Layer 3 of a small transformer language model trained on English Wikipedia (16 layers, counted from 0, width 128). Numbers have three digits each and are written without spaces.
A neuron's activation on a vector x is SiLU(gate . x) times (in . x), where the dot is the dot product.
The model reads these tokens: " name" " is" " to" " John" " de" " Bel" "k" "n" "ap" "," " who" " first" " appear" "s" " in" " W" "il" "t" "shire" " in" " 13" "27" "." " He" " later" " appear" "s" " to" " have" " moved" " to" " London"

The vector x that enters this layer's MLP at each token. A number n stands for (n - 500) times 0.004.
0 " name": 597437519509364634481517418410511656514487543549518493529599562377628479551660460566549404483546494466528593422516408639468516472409473606589688561380510604387563622276518589516268490491631510567407462656429523408477414379638421490518556521615489575654532466405469472490601582529519473539437669445351791352458599492697275587434565513583566322506534403236660465680512372644425511511300
1 " is": 626538389415566462557470556561471753426468508576424382511481565412492557520409512501438348422437501426459511434518441608472520429450399487570649500532439634439624476383501540535368472547662472508342384546474468376418513470540407457511537465534469548561613384437418657481475538587482468528544598436386604402509593702584515557446643575447611290580643556324410577770556549689403643488446
2 " to": 602533546336644522593406587605557733375464581532304512621515548504632479506387454483536372518505403458499508420530436686468457393350368587590586551440440695473446427542484491631476573428620522416378361597580422433605474408391359492497503347547486538556578408318476710511462514556533393417396522452431658489530513739560460599486477519482554414488705455379447410680578559645466591490468
3 " John": 576377420521564472438542518607422577430619568487311514624551503517562554355647415587543429463462486416489587447523369655454439578344483537694473576472408595518523387483350506550609493443576451425476364585450378418491519462495414425506564499399472485407586316570470524548489583568584500407442509433468517373408496573664488550564632539649546604366505466219551422625546619461443730516645
4 " de": 547453425585604656624534553613560713453381674449427417597529467403593611455534579513483422507398524416468493443546395591451481372325558668611599681492508571476541604433519433483468582327641519470371507565552445487610551411523346498453542381564441414437577277531483443529515509558577393414369302433410719407564588523597578552542527463605567610629477546350706540656469650546429708487497
5 " Bel": 633533471653637496572519496515573780548640419554382382546517460500546519428719475558552300440385612408430452408359427671504496599306576499611584523339497547426631531444443500630573555234386649593425424496402430452466464420503388446467476479443499595424583434590478354516557577630559483318458449446427650450446542403636555507407548516592493568415408448482602547601487610637501486507506
6 "k": 573512449577632465561462358505513484480458600561450472540644532426565504489556359504495401496250378488542492596398413575499347468418496648642542568541357519421476441478475514411491586573464634408393344453386509396730426393612385417459509478475566544588589399570467427529545587508529474511476528440461595373511658326567505522487657570562574425447482550403636566519582623640452352535536
7 "n": 591490498485487388480524492555628693434565615495534520527490449482650575433543319517492398432347277455472418380445437555457322464490494541600577697391446408487588528482494465286399562533413480359323393421387457403640423501584443410397592508540523511449587280434468441611519536530489422556388456475509420408410598459597515500498684463442495548427466453413481551593508498319527403515466
8 "ap": 614432463488498395511423540333623547486402513541503442615517440453646386526711568532464548546346401440594571509392462642478402515393478466581472520558367643435451529625518582507544471381735658454514420716400681394642563319433396351374623487348492475470514274396435413588493541516558563516407525443469642431507652389601424518349507512529533405523446534456542553644680470418489357484382
9 ",": 583481486397575517573552607631476913381592554500450439550548471466577574422390583517503376573322520457546544465660400587484502417608443456566590542380452593467552444606466490585517555650594530456353350507517555485408584443559362363459513551497507534506552368503464521523492564581534451528471649459443589435493630726474554546436646517495559306507589570361483390842615606565443434578630
10 " who": 573369524639624559481430652581513649423672489537274638591397544426637537423502439510449403526580501473492523550529372651461512553454474633442578536330426592468655562583473466511480615528547548406466402468627494451644436423463474547511525492377509386472592443267441534403497591619520518465395417443502572441389494496668514660430533572633599284543539608546528472649628537532539402475603
11 " first": 602554460441503508559536474562573645467546549601423678462517518459557588459567373514503459283455469384420565604401390751497561470569529460559670645357523446470622467528529522395542614578621586498346357576427502363495506371476549450530578500540460485592595591378512540668469555463469435442397504459452654393569577535519372580355532482489595373492690470466564488544590564569539578464478
12 " appear": 532525468526501457468476592557494449396495531694588587615449447386433472475586508514493413266551563376449467337542415741473568430409461507651584573406492606533634477513440477398517512641652596536386449534508448529443528352514378425528507654645428424489547622480445289594587534532438408466455344444464626528521535341589395551289455504548616399538353591495546497606618523562468631550518
13 "s": 627411455416501554532384467499552624408500670568521412553487450458494497516497369481548431513348413431402520531442434551520436493561377542637577563395496531508625432585409534465503543602385520468366413527476507494587435377477358586501594478548511586602584524537408459440671501505565471452364524417504493477585738475457586533500709460515506534593599506437596580577627557535556474603479
14 " in": 580475431616477404525504592549424980410544682503383540671535478481528551454510528424476445468410461437578473597463418575464445464533457550530620619413361628546542525592467459535534515445589474513410471559498490468671564367478424579512586325518494475483545481434453633501476497516458414434354400427400329523598585633470524561402592512577599594409548520371460444658531581543452677572511
15 " W": 651481458230631313635544482538554641421517562539460508601532516500586533363633503538555459371445481440412488485545467539523482534496478622639503616476491543428459588631387482360528511482417667515446489619419400363522482393509395556537506243457521566574533419522418491652463568586509474301435346430414539465525612491518576581354482560606534547388506549336583473614683587537455419492605
16 "il": 694372497665525420481489472581566702505528508544507469649452442443504440415703544557417411581329430442478483650460376615563430408400455637542503560355337501484557504541458538457560722374311611441446430463489589567385626532488622555409591566558471467337574327604488413519579531577549453571444429468437385450469605463505396496425449528430474539577394497414390590700482595485414478502472
17 "t": 627552509398555520417462473621610436510475607542377447529488420509536541546464453511578457417512357441414462566429470567552444436433510567606567664494322479520426503529505557383400704483407486391474444420531437425570422367554334413238545502498510493522561533673441510532594552586522369476393600458426482422602722472548550616446586460419594564462497601365540669561482585516440243519708
18 "shire": 635524469442464427531535389571568636437625592544498686605493583593611437486660546633567424464530523458512397571455440682415491520423490455540480472498436655482646506430406512381556539436367532551447372542464318460586442416461649497364573577485489571409530405592462400576486493451542492555406353429375572288480588483618511551314710468480594462399650442261504450602518535490417567610501
19 " in": 580479430621464410514513571548418979409548684508393541660540473473538540461536529427477442467388459438589474594464410574452447468528453575533620622418356621545536508593466460492526519450602469513419464579505488478674558374491423570514594342525494476465540465443456629507476496526456423441340395424394311515594578619486529561391594516564605568409545529381448436643525583524443674568483
20 " 13": 605492478517491374485535433741567631442561516584460500697483371529525586398566420543572316497442438442540462489464391496492521524461488550537662649549450497525548519711426459623582415562555697523433468735532573280517454468563482452438605555495532550485513409560472384520555511440532474478419431445442704484476539468640499602406517518481606677493603341355479386669644553429351525485612
21 "27": 618448476500478455519469429660544647466545536403506549587546381537604484494609511602518412490528442496506432613400417662473403378619406583529623559533501552510515419682454585433578415315414642533287436382441566330581482418582543490338602670711431466417522545470467442516563528486586538450377503444254632440395558419585480587360561524439560524507657360446438345611524579421507530522443
22 ".": 607443430571580315570528475588489748438704576447440426663515562502561510485422356513480439483437581496526529534598399456526461496483476606513424681469448597444550596550446563532513532669578494492448385468509557493494614428506287533388539647441505414510547425598456613446508537514582382528441622500402627434384654744472533492398529506430530327574769600486521330673658590648496376585518
23 " He": 632525526464661493584481497587464654484620543443324506575502576592604527339668443548511409474521501377329613491615382635455510531465497517604628617509521563484470477505471528368596569458394629457442491518537381474560453486573483493432551471427528415391611393510460560418482568626579487458444370445428469402473470523664514666343557639633533439509440492401620572588471612528472535457639
24 " later": 608397423697474400437500654622601717511802453571402548578481544421649467405631410557401436387429498378478631482370415693422576473502436664389505578540470552432609560706483504267631467544574465442483392519529456394428433496511400421504574483526488531540509631361478437535560513538549392342297525509395714508489552487470463632457578497478565637530584544305569675543580549554527635490649
25 " appear": 532524483551493475459474593576507449405512545699588586603457448391431460485586511517488425249563560380440452322530429720476574435388467491657579567405491603538619466484457478400516497650648588536371458534515436537448562350511369428554509671657437424487549607459448294588594528531456416457443338441458625507511507352572386550277439519538618386564352585520542496585616516570467607547495
26 "s": 633406464413494543538383458504549618412515694575512436535488446448498482520525367485547435508355406431398507534427434549508431484562380540644565548392500525505600422581409528426516526606372506470364415505483513494602446383474342582508601489536513592575586541538411452444665499509578484457340525419493477463593710467428583527505711467515504562599604494450590602558621564543548468591477
27 " to": 584491596467678519603397654601546714378494625540363550613478502578608429508483430502559380513499384469505468483525444594427428393341401600577535584482438702490456417599503520519521511366559542399404371538613431437647480409327340538525487300505493495530567612324476669527451527549537392421382507464436510491543476648560439604396456510443570439487723449404420428578564534596500596537469
28 " have": 595444345567554455570466566554451713392640529604438609603541529396551481501447482576488417431500439381407410534508481611548479536437444412534558464489431676435455567525464559496502451591503489526506479412523457351798399355441463560482559428354460517414561621342437552469460566575504445498453478451397402438466637328596379622400602589492572305604537556394436608673638566731491606469549
29 " moved": 530455383651605513541514579504589680447507705589311524553541502405660552382515589541509381359392581406483420476476423561486526548509444543715573395512368518489557559325445458518547443520512567520599417495385338550465577417628434486421506535579474490384569535465521384576497561617473427396434592406386660367528564477629485536431519503431610386449708385566594382598610476461421701526479
30 " to": 585486579475657500584404615605565711374509591533343547617465484583597426513453427489534382514520366462519512480496441603430440411346406575603535574450418727509455427535507520477494531387579533391410360597612406439662502416345311556521495335571492491517558584302481662513444493580532412412386517458439503487585463683565450608381437534437567423501718467419436449596568539597504614520551
31 " London": 680424479576475524519532370512507671469610571515492613581526488542563444461683564583491446418446543387555442537350392725520534503476522501534498581402370618524512453434400495371619461522550429612496411468391323458338466465567637408393522461488467592522553400522461436523520582478574418461380309445378596345371434518606510562324638492504562494343597452293539434660507559533464557551681

Each question shows the input weights of one neuron of the MLP. A number n stands for (n - 500) times 0.002.

n261 gate: 395581460383574504572471652506472433507569474472533489465528537476450592472404412566505483451545550345533486553461561632530616635399512515520430581474493423471560559418409400507553467505505504493423447510420498519471542544498534431507507517540488500521446441449529498452530482570582485485437491519395531518529485550399546488673449538538447529522423504558493545533496495558409428402402
n261 in: 486566576550630626507489535396502391509438379481488545516435491562577583458502427507632440406482486471503560601450568543497547523477471500537538482543527577516536611433413508531388498468476475495495510536420618452512490448473502410562545507561497516474430401466514535555651569419461530511402452422438542496472509435489488444532503442533507524456498459471434493488483595496404426489347
On which token does it fire most? 5 " Bel"

n3 gate: 525624415492309607510435631632502411514467407522565541302617534467576435502450606544552412646430500455462567498562457409455489350513512441515419505438450469483619455655483502477473488593566347629459577566495677507505483589600367558469365388525570451485426427562511423334552696601595470356560429391485550483678427533399329527471477507483515482352512418515580399531524553483592521567510
n3 in: 529615391570409498643397571637421435610505475495502551315486477493561440532577528631545495576488349433482491390537516491541652485543511516566434493445473482529577443573550478478425536572542389567426612543523547569509498505656330542477447447568635322542427375569447404369653585572473525262502463440520467471639393493308301478487478531523514547389511445495584450602428519519498532488483
On which token does it fire most? 18 "shire"

n203 gate: 403540431431444565474604426513502504533427442466528472488578629448458447560561425566535570473472382590560445334559425506519472471504630469500685478442581576548598626401496489553512529460502571622581589691446368422417428574473512455482504511514392540490500378520460528523550537424564479409471531464473483555516525561473565409485451449433673508434510563441543475564494565534569489470502
n203 in: 486459538514552440627530518550525500542513330504601562538481477598498419375436372576415577535464498572471409519471591498565563471496498472539532392589462622530448576512506381443475506481484408563447528492445455504511504527468490562459528507444634404453571400431550498547534534479580457439479489567602498464480616456660427546438662618467548427445564368522430487462583446480572562559589
On which token does it fire most, and how strongly? 18 "shire", at about 0.37

n426 gate: 391525527429628638518452490517397564484500524557795561533566289420539682508517478534551500444558571608439484555526467476462530530647492475538481522512563484479460587422520485544496541578647521467483537463567390555514464604443428602486458561550564569528449625498616423407524514558488541513494468508506524461498494502560548449408452504518473603475481481455359486491500486478479539636500
n426 in: 531448481568498411443558423412411533486648454637570500527410547578628561475461601482354356500488490539539579545635507463359518574626507744472532505410567449476437445591578473473453452378540536451441383610493409627416463609602458488509547557532559429387551629523528358400532565582489475515404442529614567517507613468497633354505633407453613422510507568445547432261587484600567509457488
On which token does it fire most? 12 " appear"

n228 gate: 431466428533444559584507482560379474462481514410493471502438548459590462590547590488517545546573427439503398498476520551472527439490601467531529467380486479365542423568432480611621542463439460511483554375543521490488514473525392532423469427480479490558424527447510539556401527497484520550582464506497511525497515477500521547474446554594580569552439556530497539509470468520541453477509
n228 in: 436623569480511661551578467429387482461517532439555448494491544423614398603520538520582608380639447454435452482488484465373475485550587441437494547403496452387489477453470485578559514395588467526445579508551531512497465587526523553482515471472532513653398489500482548476507541502537417556479430455519543489513537500563504544518545559453626427542484493447457500519489448440568381531454
On which token does it fire most, and how strongly? 29 " moved", at about 0.18

n440 gate: 322480461470548482614500450509512396645320526480553643482597635663456575455431505547362506577601524481477520532560526287574516616413393615415376600463503506373558440333409461660491511408550479591359386668412394494377400305372596399500641500548639550462711533170575578332543563478480377636488491442543588506482430497627419511687550391509509276521374512446471311534468598565571360494426
n440 in: 459525408600345377566485488442580477715511548546465497527475627530480554545432590530450378596588335630609330526588595446573370714415284655414521541452438537430460388545635538631414447280403470473346346624346335582371349483385629542491683487346589457391610612415408448445522658630559555575477623426575534447503464556589443540484549440598474454552530662576631450513435594628582442515588
On which three tokens does it fire most, strongest first? 0 " name", 10 " who", 2 " to"

n38 gate: 441410446463492503371618606339740549364511548484539349537489394572428484473438592586590500619629547199489625549554561503524418629387661617431551450460591328492435411480591545449404434529368401536385537435320525478482519462398421535353553526506530566448772548616447574487449395371655605580638607516500420472486434585585546485482592542508464582556452523576705585652511489433472389511561
n38 in: 518394500518487518425497583412689566470448590487238485426578639428464584430444424553620593568547464491465508487492463566613433507313641493531468443455460480497449492519555422612474535458315368556354520514568565359534600378452410518600549423556385515518623397571383628488563482426615571425530568419495430448461206543355475478371314544492398626492552516655533614497607503456508488581687
On which token does it fire most? 17 "t"

n17 gate: 710453521562598495473512538382523475484463484530459552401472585518564587487394525565505479502517576461484570429487511553470498568528479477502497553549531371580480635366479471535490508456529429557496473467572483536521472483590420563502511374543572451470559464487608526549439517427579506455492434474586547594497528545539467445440429477532556455474521460469485520467532597561473506490466
n17 in: 366401585509621618453539452387584532484462507471522426493468511446640411530500522510547610441572566515414534367477468505479515518456488481451539542475479438462441627376565412474576552448520515452460528523525584498486519477498419559455558434500489464509599569537572524602475543451579524470557526455519451575533547567412400466474452341458553425460484498493516474471452504427351540445515
On which token does it fire most, and how strongly? 4 " de", at about 0.36

n272 gate: 464550400507521598484604516541511409419454430630427392498621575478609507583509494447628414579637502386491533457620469507491546508475359374563537591423623511486527601434553474584464563504601394487524463663458548654444597502625502482400451460525516585623724394465387541548522593550563513477460557442505356502529334382538580426517504444554441577648439468551605507433496462545429485479545
n272 in: 553446460560425384474502373424502381531625473541557638606521447423450581536556390529559446445478396490403449593549546424388478385549388606563641602511374587596511454534555514536489450446522553522631517378462522504459409530584618519560484476402425422371454531519467498548443591469513593538319468568468605432597457525495521476453484415550528505439448454524489381460600560517674649513484
On which token does it fire most? 3 " John"

n95 gate: 433488408445424532530478461593547624461529498555478387428552513560352435436533480408644425552589554682475525417441552525500551680594539434438414526398440450453515496564396532557545566412441482496558486461471545462414527412506460603411405464575424572470625588372607559520496492543444461535571479423527449311506482555491498544669441378481459518433572404587565519610574489541467561418464
n95 in: 413452506558447415458609443618521533457414404502525473455467498466437467561524623429514491537449452702626375481599528533557386548609496631558580529470628467616446451443472478444550542516535401488432524629488515482426589451537401660523521350541481444510639474443536365558622533506472494519496599460498599549408452543467535580577502412392460484532546602504500434545547549534602472557509
On which two tokens does it fire most, strongest first? 23 " He", 9 ","

n236 gate: 516510542500492528460460481537530597464515538451478516521496510513460561506491459515506489423508510507445431551482466479568511407521515483501468523478559463499520460498539569545529519577527559412482570455455516508545499517508545444506512503525460543499530544523522567452516484520506546457538476545483548490552482525442533459474449489519520473562501532575476501489491437464536491553479
n236 in: 489501500505491519473497455557470561447403498496484558517438467414503520402524506421445394526519511516479487552511552472523514485504513458454443515500456491455499439539473521434552482507498482456474482474485459496542478491551480499458494464542485495515443481532578500544573620533456555574580475505563559534485495482460529512409523518524543529481502542517490469460544496546590494441517
On which three tokens does it fire most, strongest first? 0 " name", 11 " first", 21 "27"

n23 gate: 534498461413500459375420524437479546453551572557601452697448544508436569432491393476459544504427574613504537500589502521593365467597504561578548468605455467547573393509502460452624541553588426440487587571527402510522416490403477567471454429483458473382591593577540442423584486482557528579525588458524744625553513483513519577532530516371412498455301465573580482594533460498584526421587
n23 in: 467551468489489469351518571488528500606479430570562373534588550409379491534417413459508466534462553585455528563487547487571472597433576479621584540515455536436552470639568394491672449466472495554468452723489507620418449409500430688474438617410548461389476673377504508544589436605585444445563590485603479596428577491549446449571446479522502376553445368415567532414457448584447605467516
On which token does it fire most, and how strongly? 12 " appear", at about 0.34

n181 gate: 520544445515470522519570552394589543559446398495502522527469464488573584389630540557603472405468490569621550454560550767543513536435474650483427378488488517480329557399483523643331488516561515555548632637607527474563417596552454325613608577557582512469557378392562498437649331451472423427593573456381587619490472475639426491616572447604559541473477428559498528324459663385532537438482
n181 in: 497587524617500542415511416439539472462413525616610487527538650572417492395505519612733658467461594474593531459467538637619625617362612537544473536596563583366446356581596616513376473446479418593424421592442482558616465454497539497482500406436562487456419513663495549651603579324492535505548450697562408463477637425538485517421532283567668530560592616450556527375408528338616562455394
On which token does it fire most? 8 "ap"

n208 gate: 598610511515445634485511476307558649624444529631561601498515487386541549483416494555569467502436365431464581496489492498538478441440521604532455365513508428491449496520460537471444508523564586439647611337435487542479496621481498402509253490527511629494532480483610572514557549525456549471451569461498523524664525462450534417477432479358537466476680535372466429478551466517463471489452
n208 in: 513449480591489470458537361293443606588410527654453643474486392425500521523507434488541561417362408440453544599411568564477480558535388482430559575510430521509359529571541464445485424433551658452622454479514394423494512550436504535609454506459487445605469561465433577514580456470471554507394549556558479491597401489430435377454510524418551464538650563409406451388435563555478403528409
On which token does it fire most? 11 " first"

n310 gate: 559540643474485544420446431512610441479518539479542599526532485550457516532413413580410485492443455491468472502559605396447443503435447559442515614532461552522612516476422492467538433486530464600458456518584470500449458431421479536609556543440584536459502594511482511481531420467479487607471521528462523483611405515576454495496492481412554523450549456495544540542443497527578564446461
n310 in: 443479568543490479583490574552419538513436535621466443488540488557638604553537458444529402422536522424523313544447490517472486439507437516503521498480444490641524424500493540568547574540463523486574505429469549513481470550469552458498505370476535456527401597593546461497447412479449516514510531460527381462441477425451520552476434555573445547466559580474456502611555416471486490471514
On which token does it fire most, and how strongly? 27 " to", at about 0.29

n31 gate: 594525577518505576521337588484515548677547530500445544418419530515464472370521540578599471588458384590538538503460450571505548420276537463392545539543535510547490575438565466625446304375228561544551385525525495515463490437525344487561456529638561521607347310414488647441388477409590409489282572551368475518523351492396454254575454628526487527508389508602464401503464579482605488414511
n31 in: 582534570510526420556386610554497418623666658434384525383468535681434475375531554488556469582374367565507335457453473532493477407261422585497521518517522498492508530511552575618490429417288523526428369478584666507410596520485465570513355479497429432513297497480470505580352575429522345500417478527465379482591437560460507365483553563500539581533429614668472441433357452454642322485537
On which token does it fire most? 27 " to"

n424 gate: 476316267410560592527413295642669513549515544585473534484424385331594379412464621570551450469576350574474503463479490484461507466568413603460489661427547565594537578453394459434625438554548413485575459431565527401485505505396593550558444572448508606508596519534595337446528346474484528575560575495419514462625508626268332390416338533481430438462541535571313384573589476430665574311632
n424 in: 379453563464553438585563424490474528470425509456569591587509484511611570448502578385352597576500386433576514540488427539493422474589360455364420654402390695538449399517463565536516398516507575484534581586406604482563459560445582572535485542592530566565516403537459513534553560505559469483370546652458353467639563381475556586495554341462529540450561493526481686476261656467402523598557
On which token does it fire most? 16 "il"

n286 gate: 546541513421536416380549437521547350539486412540434338487505677428538443461582560425452503488327500484432431604488570424488366479467488394535503518456519488503602356555551576531639382541463541531442407387515503441414512372410535530599427372372453373398568692444470505495532566572473431596680566488537729530507604618306446554294609526507538553490598423454329517695539535482607488660497
n286 in: 711527448514434589404546432371534420590402429562360301448337558410540511448433521373440584398408506396500497584425503486486297572434568321593520489610599506568531343447481629448458519468469595689606376436349449354465407431473383445603631539416735553427635578539515605511530475484516524681653484529415649523362518549503544442509497565413594425597587350552338614500330667401411619606542
On which token does it fire most? 1 " is"

n98 gate: 627370454537393592472440649440590498478529486484498524421458486444549452618502588315537630554595553418461611454631537506545536509550550482399659549390502488484476421445557454579478510341542562536585500528445447502616577516563464462474482479448498508538569442570570496533575702446537411471546463464563441506395414481506560494539469494542543472531543508430590453430534538423512517379500
n98 in: 553384472593509518585376549356563646547479502430491493515527537507400554447481500434542541551465505487498527520491475424484381424585505481574455538484505546566496528445586545605505505552547565474483488412419525537447489697474548502462516370359554529540493520582428452500549519374591528476532481423555549526439464401517463515431481521581478412515582454423414521492525507444432443566490
On which token does it fire most, and how strongly? 8 "ap", at about 0.14

n320 gate: 526513488502519465555505442378450568355496415562479477526561500694539622524502561489493391480446445437408389628518560473422451511528441582560493581422451556590654440488464552595523449432438505619495480317332574390487467410533452459582394457458545413436648481595533504487609347381251432604529524411557403600397384476483417678530409485489530524491559570540552465500536471435528531472478
n320 in: 491493546439492434433398356510489662466491480544406640439525536504550555452529462556380425520468463556439493566525511409471457582475441507618540522410453487588531498542480472473515454488338380542519511410496565477555399489543551551540428529413487461504442491653544482395448431585365445573496513475442528566459421513518436625552461477528547543446454549428513523536553432465586461551490
On which three tokens does it fire most, strongest first? 14 " in", 19 " in", 7 "n"

n408 gate: 494509594566411480518582534450595373445440354576617620514511419453459483494502462491447405597458553484542527506502441513593477523564459386457433498508504462435486599622530452379574545617570486434522448515517671609506447550487459535471447462528510372465601622598491426498508557498400487532561434459518456456547583544659575571420465533508524504496605542536535427569492496529433580427623
n408 in: 568484563630534506515517496469609390467514459575549641435465407439451525563522432595486417671489496399518475603440512477660500581565447443492461468539533545404391512673463520441596520508584461516507452411574682564490461523500410519502511437498552424473506623529370406550449448476330542493647420482471429410559450535605570581340418450599498549581593476582504508551506498455427534517551
On which token does it fire most? 12 " appear"

n292 gate: 611561430361384427580500337666521325430683150449186445465604488626479454717082574476484124653281330453488504715579521479484355624881451264530469543578496603449806455747277363627458537674508522468372379559401700545290611633690513542529492319348471209508715583429415613423492504512319460535596167412650633414513417845302508425284480351627474522436439543487605325704559634551582589616487
n292 in: 599553322352384685475392470883496237356610178542177487491637508631423391697055535592471281488513393516393588584567451500475367407843390394415425504636459628397815488646545319776487443678648470556571593473388530500257434679595492613487442330260500175513723548417492565358648434492603407399571150456549386440364364801302588452334548528593414374393492500465618300505525642632668671659469
On which three tokens does it fire most, strongest first? 9 ",", 22 ".", 1 " is"

n22 gate: 494482463431531585500520508482536466563450534546385418527678536452563487485500599628500496451656556586511494466464519547442541502586493522372409502461610547521494601522498373455538513476496435509582558492407569509524548455446574445424458516506504557557578404489453496487563352542606533450492561600570510457454520593622521534440496536542595533670533389574434613493579460541568472479583
n22 in: 458545471488609534479552466476407531498376553519494481552704526518492454544514595511543448388691609619573539483535485522467561467623531486376457494447518604515494540514504463448489484466534537450561611464412557551552571415493558476420461545512558476500553565493439479442509395556547525457494504443527482511477541606484517561408459518556553458663469337548487616485546422460553466538549
On which two tokens does it fire most, strongest first? 7 "n", 6 "k"

n196 gate: 430559514307454440390448507403448430511573509516519420521415462451675518615401530558442403480551475622449342495538547480536432506444326491514509528560540511458502527517451472535546675443607486385462594515592440592491504570409534381495577336542655525502540488520596594445604556471531581445516489665579490565541526528410626543376572474489477449671610357430366511560498606486409557486391
n196 in: 295328543686497655468522516447565635495401559474572497349567531543225323452400507485442590399505487481538663573523418621356446456522465523503555524451531569551372649481492578459440513530490524530594455619451450528497538518597367466513443630589307581500431459598371553543446505629439573410430515323522614409382462511494332520551425593411636380476586669508464568352479370476567487359467
On which token does it fire most, and how strongly? 1 " is", at about 0.28

n243 gate: 463304459523514486389346477431359494324432420556411500590383575503372514514415492489654647361598534518541455444598514645492513505451426489489474529707641627445514553462553602734511344383266651570467497172461509456576492464569517444537325437407385585497517599475588635533569417527563462488330528513482546552474597640464458516620427489373669355500456367474514478464604326634578326575569
n243 in: 385394420547503530414299443483417450390438311556560465575540492565389577508528522525630394487626565602526407497566688664542522584445399492519441625678613590481572534492547551612492331479379672625638497322384429497503529418584457492604458440425495460503595661548564580619518487459537374640348432456466509481500651611509314500468351495295568362527466500525431430416527295609484376467503
On which token does it fire most? 28 " have"

n25 gate: 284409525594360399457517481440588399440484539476486446387500468599508375560320515434560553487484514465355495599503421577518385639511547539427673715497579587511543484447513595617468286410363544536537482526497533489611668495516487572636569618528420312462400447370542451523516645580694371363505542433489550651586405375357508419415508593430620534642334610508564505472639585448497459574318
n25 in: 644488520446583569548591529503493612575560455459615488470561479465561607502624469518540510599603383451606545490574514505493487498448549428572495342453481472380455484470669489483510591495567436489508449563399721616415481531420476529464445518545591640524672403417447606544345405505413412545681514511513456456394698522713519518586477424464370377483730495547510458514457557585498488397683
On which token does it fire most, and how strongly? 8 "ap", at about 0.25

n174 gate: 406600486426581535500572326567603462557487579525627584470538502386609393485530521472456294571548434600564645441424463496533531450435493402387488619463454478429624593498485470528468345543364477356507539529509559456472438576325574516673455582472514543556487412516560513363614484554465498523493544562557483555518474551396623562493563584459486423489596481435439526448531399591334463429342
n174 in: 430590527389597549493549357525600502568488535483554521357582547405724434526502551498468354554490408579509564424465412552526564480419569412361540512465378509408536570500577475564395257567359515319495603611512507530500535632367662552559559522431662457667512463519585495438554383617432447470566624541513433527500570540408538567497598532495466362459477458507462500500486386563334498515394
On which two tokens does it fire most, strongest first? 0 " name", 12 " appear"

n78 gate: 573416451527527465540579454427350479670474448563265582394396445776420573598429505405444511432235508620686474505414526417453414468546497467574442644544505518390621472561435480511585556396283478565497508445609425388480536437435442534576609569424492481495549571628292482477485414525593432442466510301425511578681467363387448545402495487500543525513495454614542405594639628505516566492402
n78 in: 681435557567544483606638463687426396631486401351422531535583403488452588467532378534596475540385541646580429582398540509566467540480509577425445478530493455556426556616411610393548384435418572521376339513564500434479448419458481343615599563398411442488516522491463509502542410456559417517498491493379393527568238321372460396390546482512512505573486660507455630497436467549537481473561
On which token does it fire most, and how strongly? 21 "27", at about 0.72

n46 gate: 495533538445500549509483491483567559410438529539557456569582404527621768570514485268473498386545610549383555493498435464509491649683522487523613516486480484500443439536638560572537594564555493520488527350690353457573378468588555498573424511459440516571407457516397551567482539400518480639699419392631623604500598572571514433528571502437491544479556462493521458495514596509425540427559
n46 in: 377481575473421352374567520505435450594418358512377599475505670570488265516575666537460560462418517513547431539517401424498572493415421458422513473557531486394623656424455514447476373516517545447589444700422591438451602416455587543382489511515382493345386475510569530516566364479542403508371474500368618500534548357575519623632493430447510332444463413475406488634558490517502404628467
On which token does it fire most, and how strongly? 20 " 13", at about 0.26

n190 gate: 539463560539569386446457603374472427527431557402406614555418522440590565453438450498533486594469474461387522426512531441564530415438469375516446407568525455593560453485455449668562407592476533615536471519467446473506535455574397533573536575595411668558508426474496489548564506492541527492445595593458470537516340403568561618517451519518575470427462572439550554617528632452531446518506
n190 in: 464524455491688498494463511504229444531356432448541559608463635431669550526532444462634383545538534457504651479455527539410564456534510399519437540598492482462500535487582472578582445492622502516573572514473477426568416568598485539638515551472502557506445591494456434423545607573553448528448490618491548494485459446534438589598556368529570406451544448416492510469444571451421431449480
On which token does it fire most, and how strongly? 3 " John", at about 0.26

n378 gate: 326471471515490454431358473552484542524551426480477455613372506496566500466483498460597435490512615643482436421468407528512530502563594545569464360371410576566437532509625593502549496531498335436415492416452576534457474400512652520443550498502451492447474492442480422412526472572554428331556526506624465604475508500543568443498554428590430563531567535521449543516561415605398510359539
n378 in: 448511504537522377520347498542456577546485484558429548541420539492570528533543511461658391498494594540471467458480448484428574513520563561452496368388385568474488582552589655523589446542516373472379546420525498584384426443568502551484543509553510403417444602525380376531481500563486407322665471491598509526442463442487541450504517489548502595536563577563494477484543480558415462433565
On which three tokens does it fire most, strongest first? 10 " who", 5 " Bel", 24 " later"

n347 gate: 637589616680764362592680649368509369623542525672641601278444418531393625399408561546536464582553401450643534618543388497548537582479481447486491558497413593342549528584556503667348414406379530533415646534399570554541590577537300418529427457553531391354694470262547693431402568583405572458523500456575618430457596399546528535506448362494383414587445591541437467394560551625444572447540
n347 in: 627579511702675375464651530488465398513429436682569495312607422532420584489351523642627500562703431575713511519487428573561540611545500463489446660476449642420600620591439495599530360432402553482406568518377566553534569554449413460451525436441638276367671528363485669455373642484489531497524455440474595483421593370570473559515552380557447468688510584589440474513549551616467602384422
On which token does it fire most? 10 " who"

n291 gate: 546478621453458502664560523473520650449572644421553364477589565533445536656502649528478491533470505586575455466549476493469542433509356397352399548573398353449356555419473481458419430348480425511407435498551543564398553536540516531430357506498423511351631481444500546493573484472535472429426487589521483592368474615616511515670444552584516466548576454377408461474520540528535393606411
n291 in: 544470515600613493505428554464481438392474420507549466510455505565498522305385366441383327412431532527519600522376545412604383542527661425556419498597528604596637474606517468538577610602365570436464514550488564429519384567602481593423421548635531439671275575493575542619479495477389498497483540297650474419527508505371593523450551546454466575520570565594507470592445570593557537591620
On which three tokens does it fire most, strongest first? 22 ".", 9 ",", 8 "ap"

n297 gate: 477450560345545547561455405567483395498439498560419404601533488526527502585465405466561478572570515485426450521496455508383467529438421409462583462604576564545539375467506344426540545500577491476629422477529470426422571455449494638490428467573463462621510448484531554647526459408671460526502484488524450534339511401576500531557416522427528424574520464485315534524531566663457391636473
n297 in: 451417484459512616432443391606470415496487512580349506607549488564458449595541500591574459531557421520447417476441465547463500458367481413414560484496555559478506436598494468428518539550610634474571525368473528437511527494553516593552416532449472658679668477539460559596545524437601529595553484595433416508416452424498447534504416523454506436439433482565460595525569486605451500618538
On which token does it fire most? 27 " to"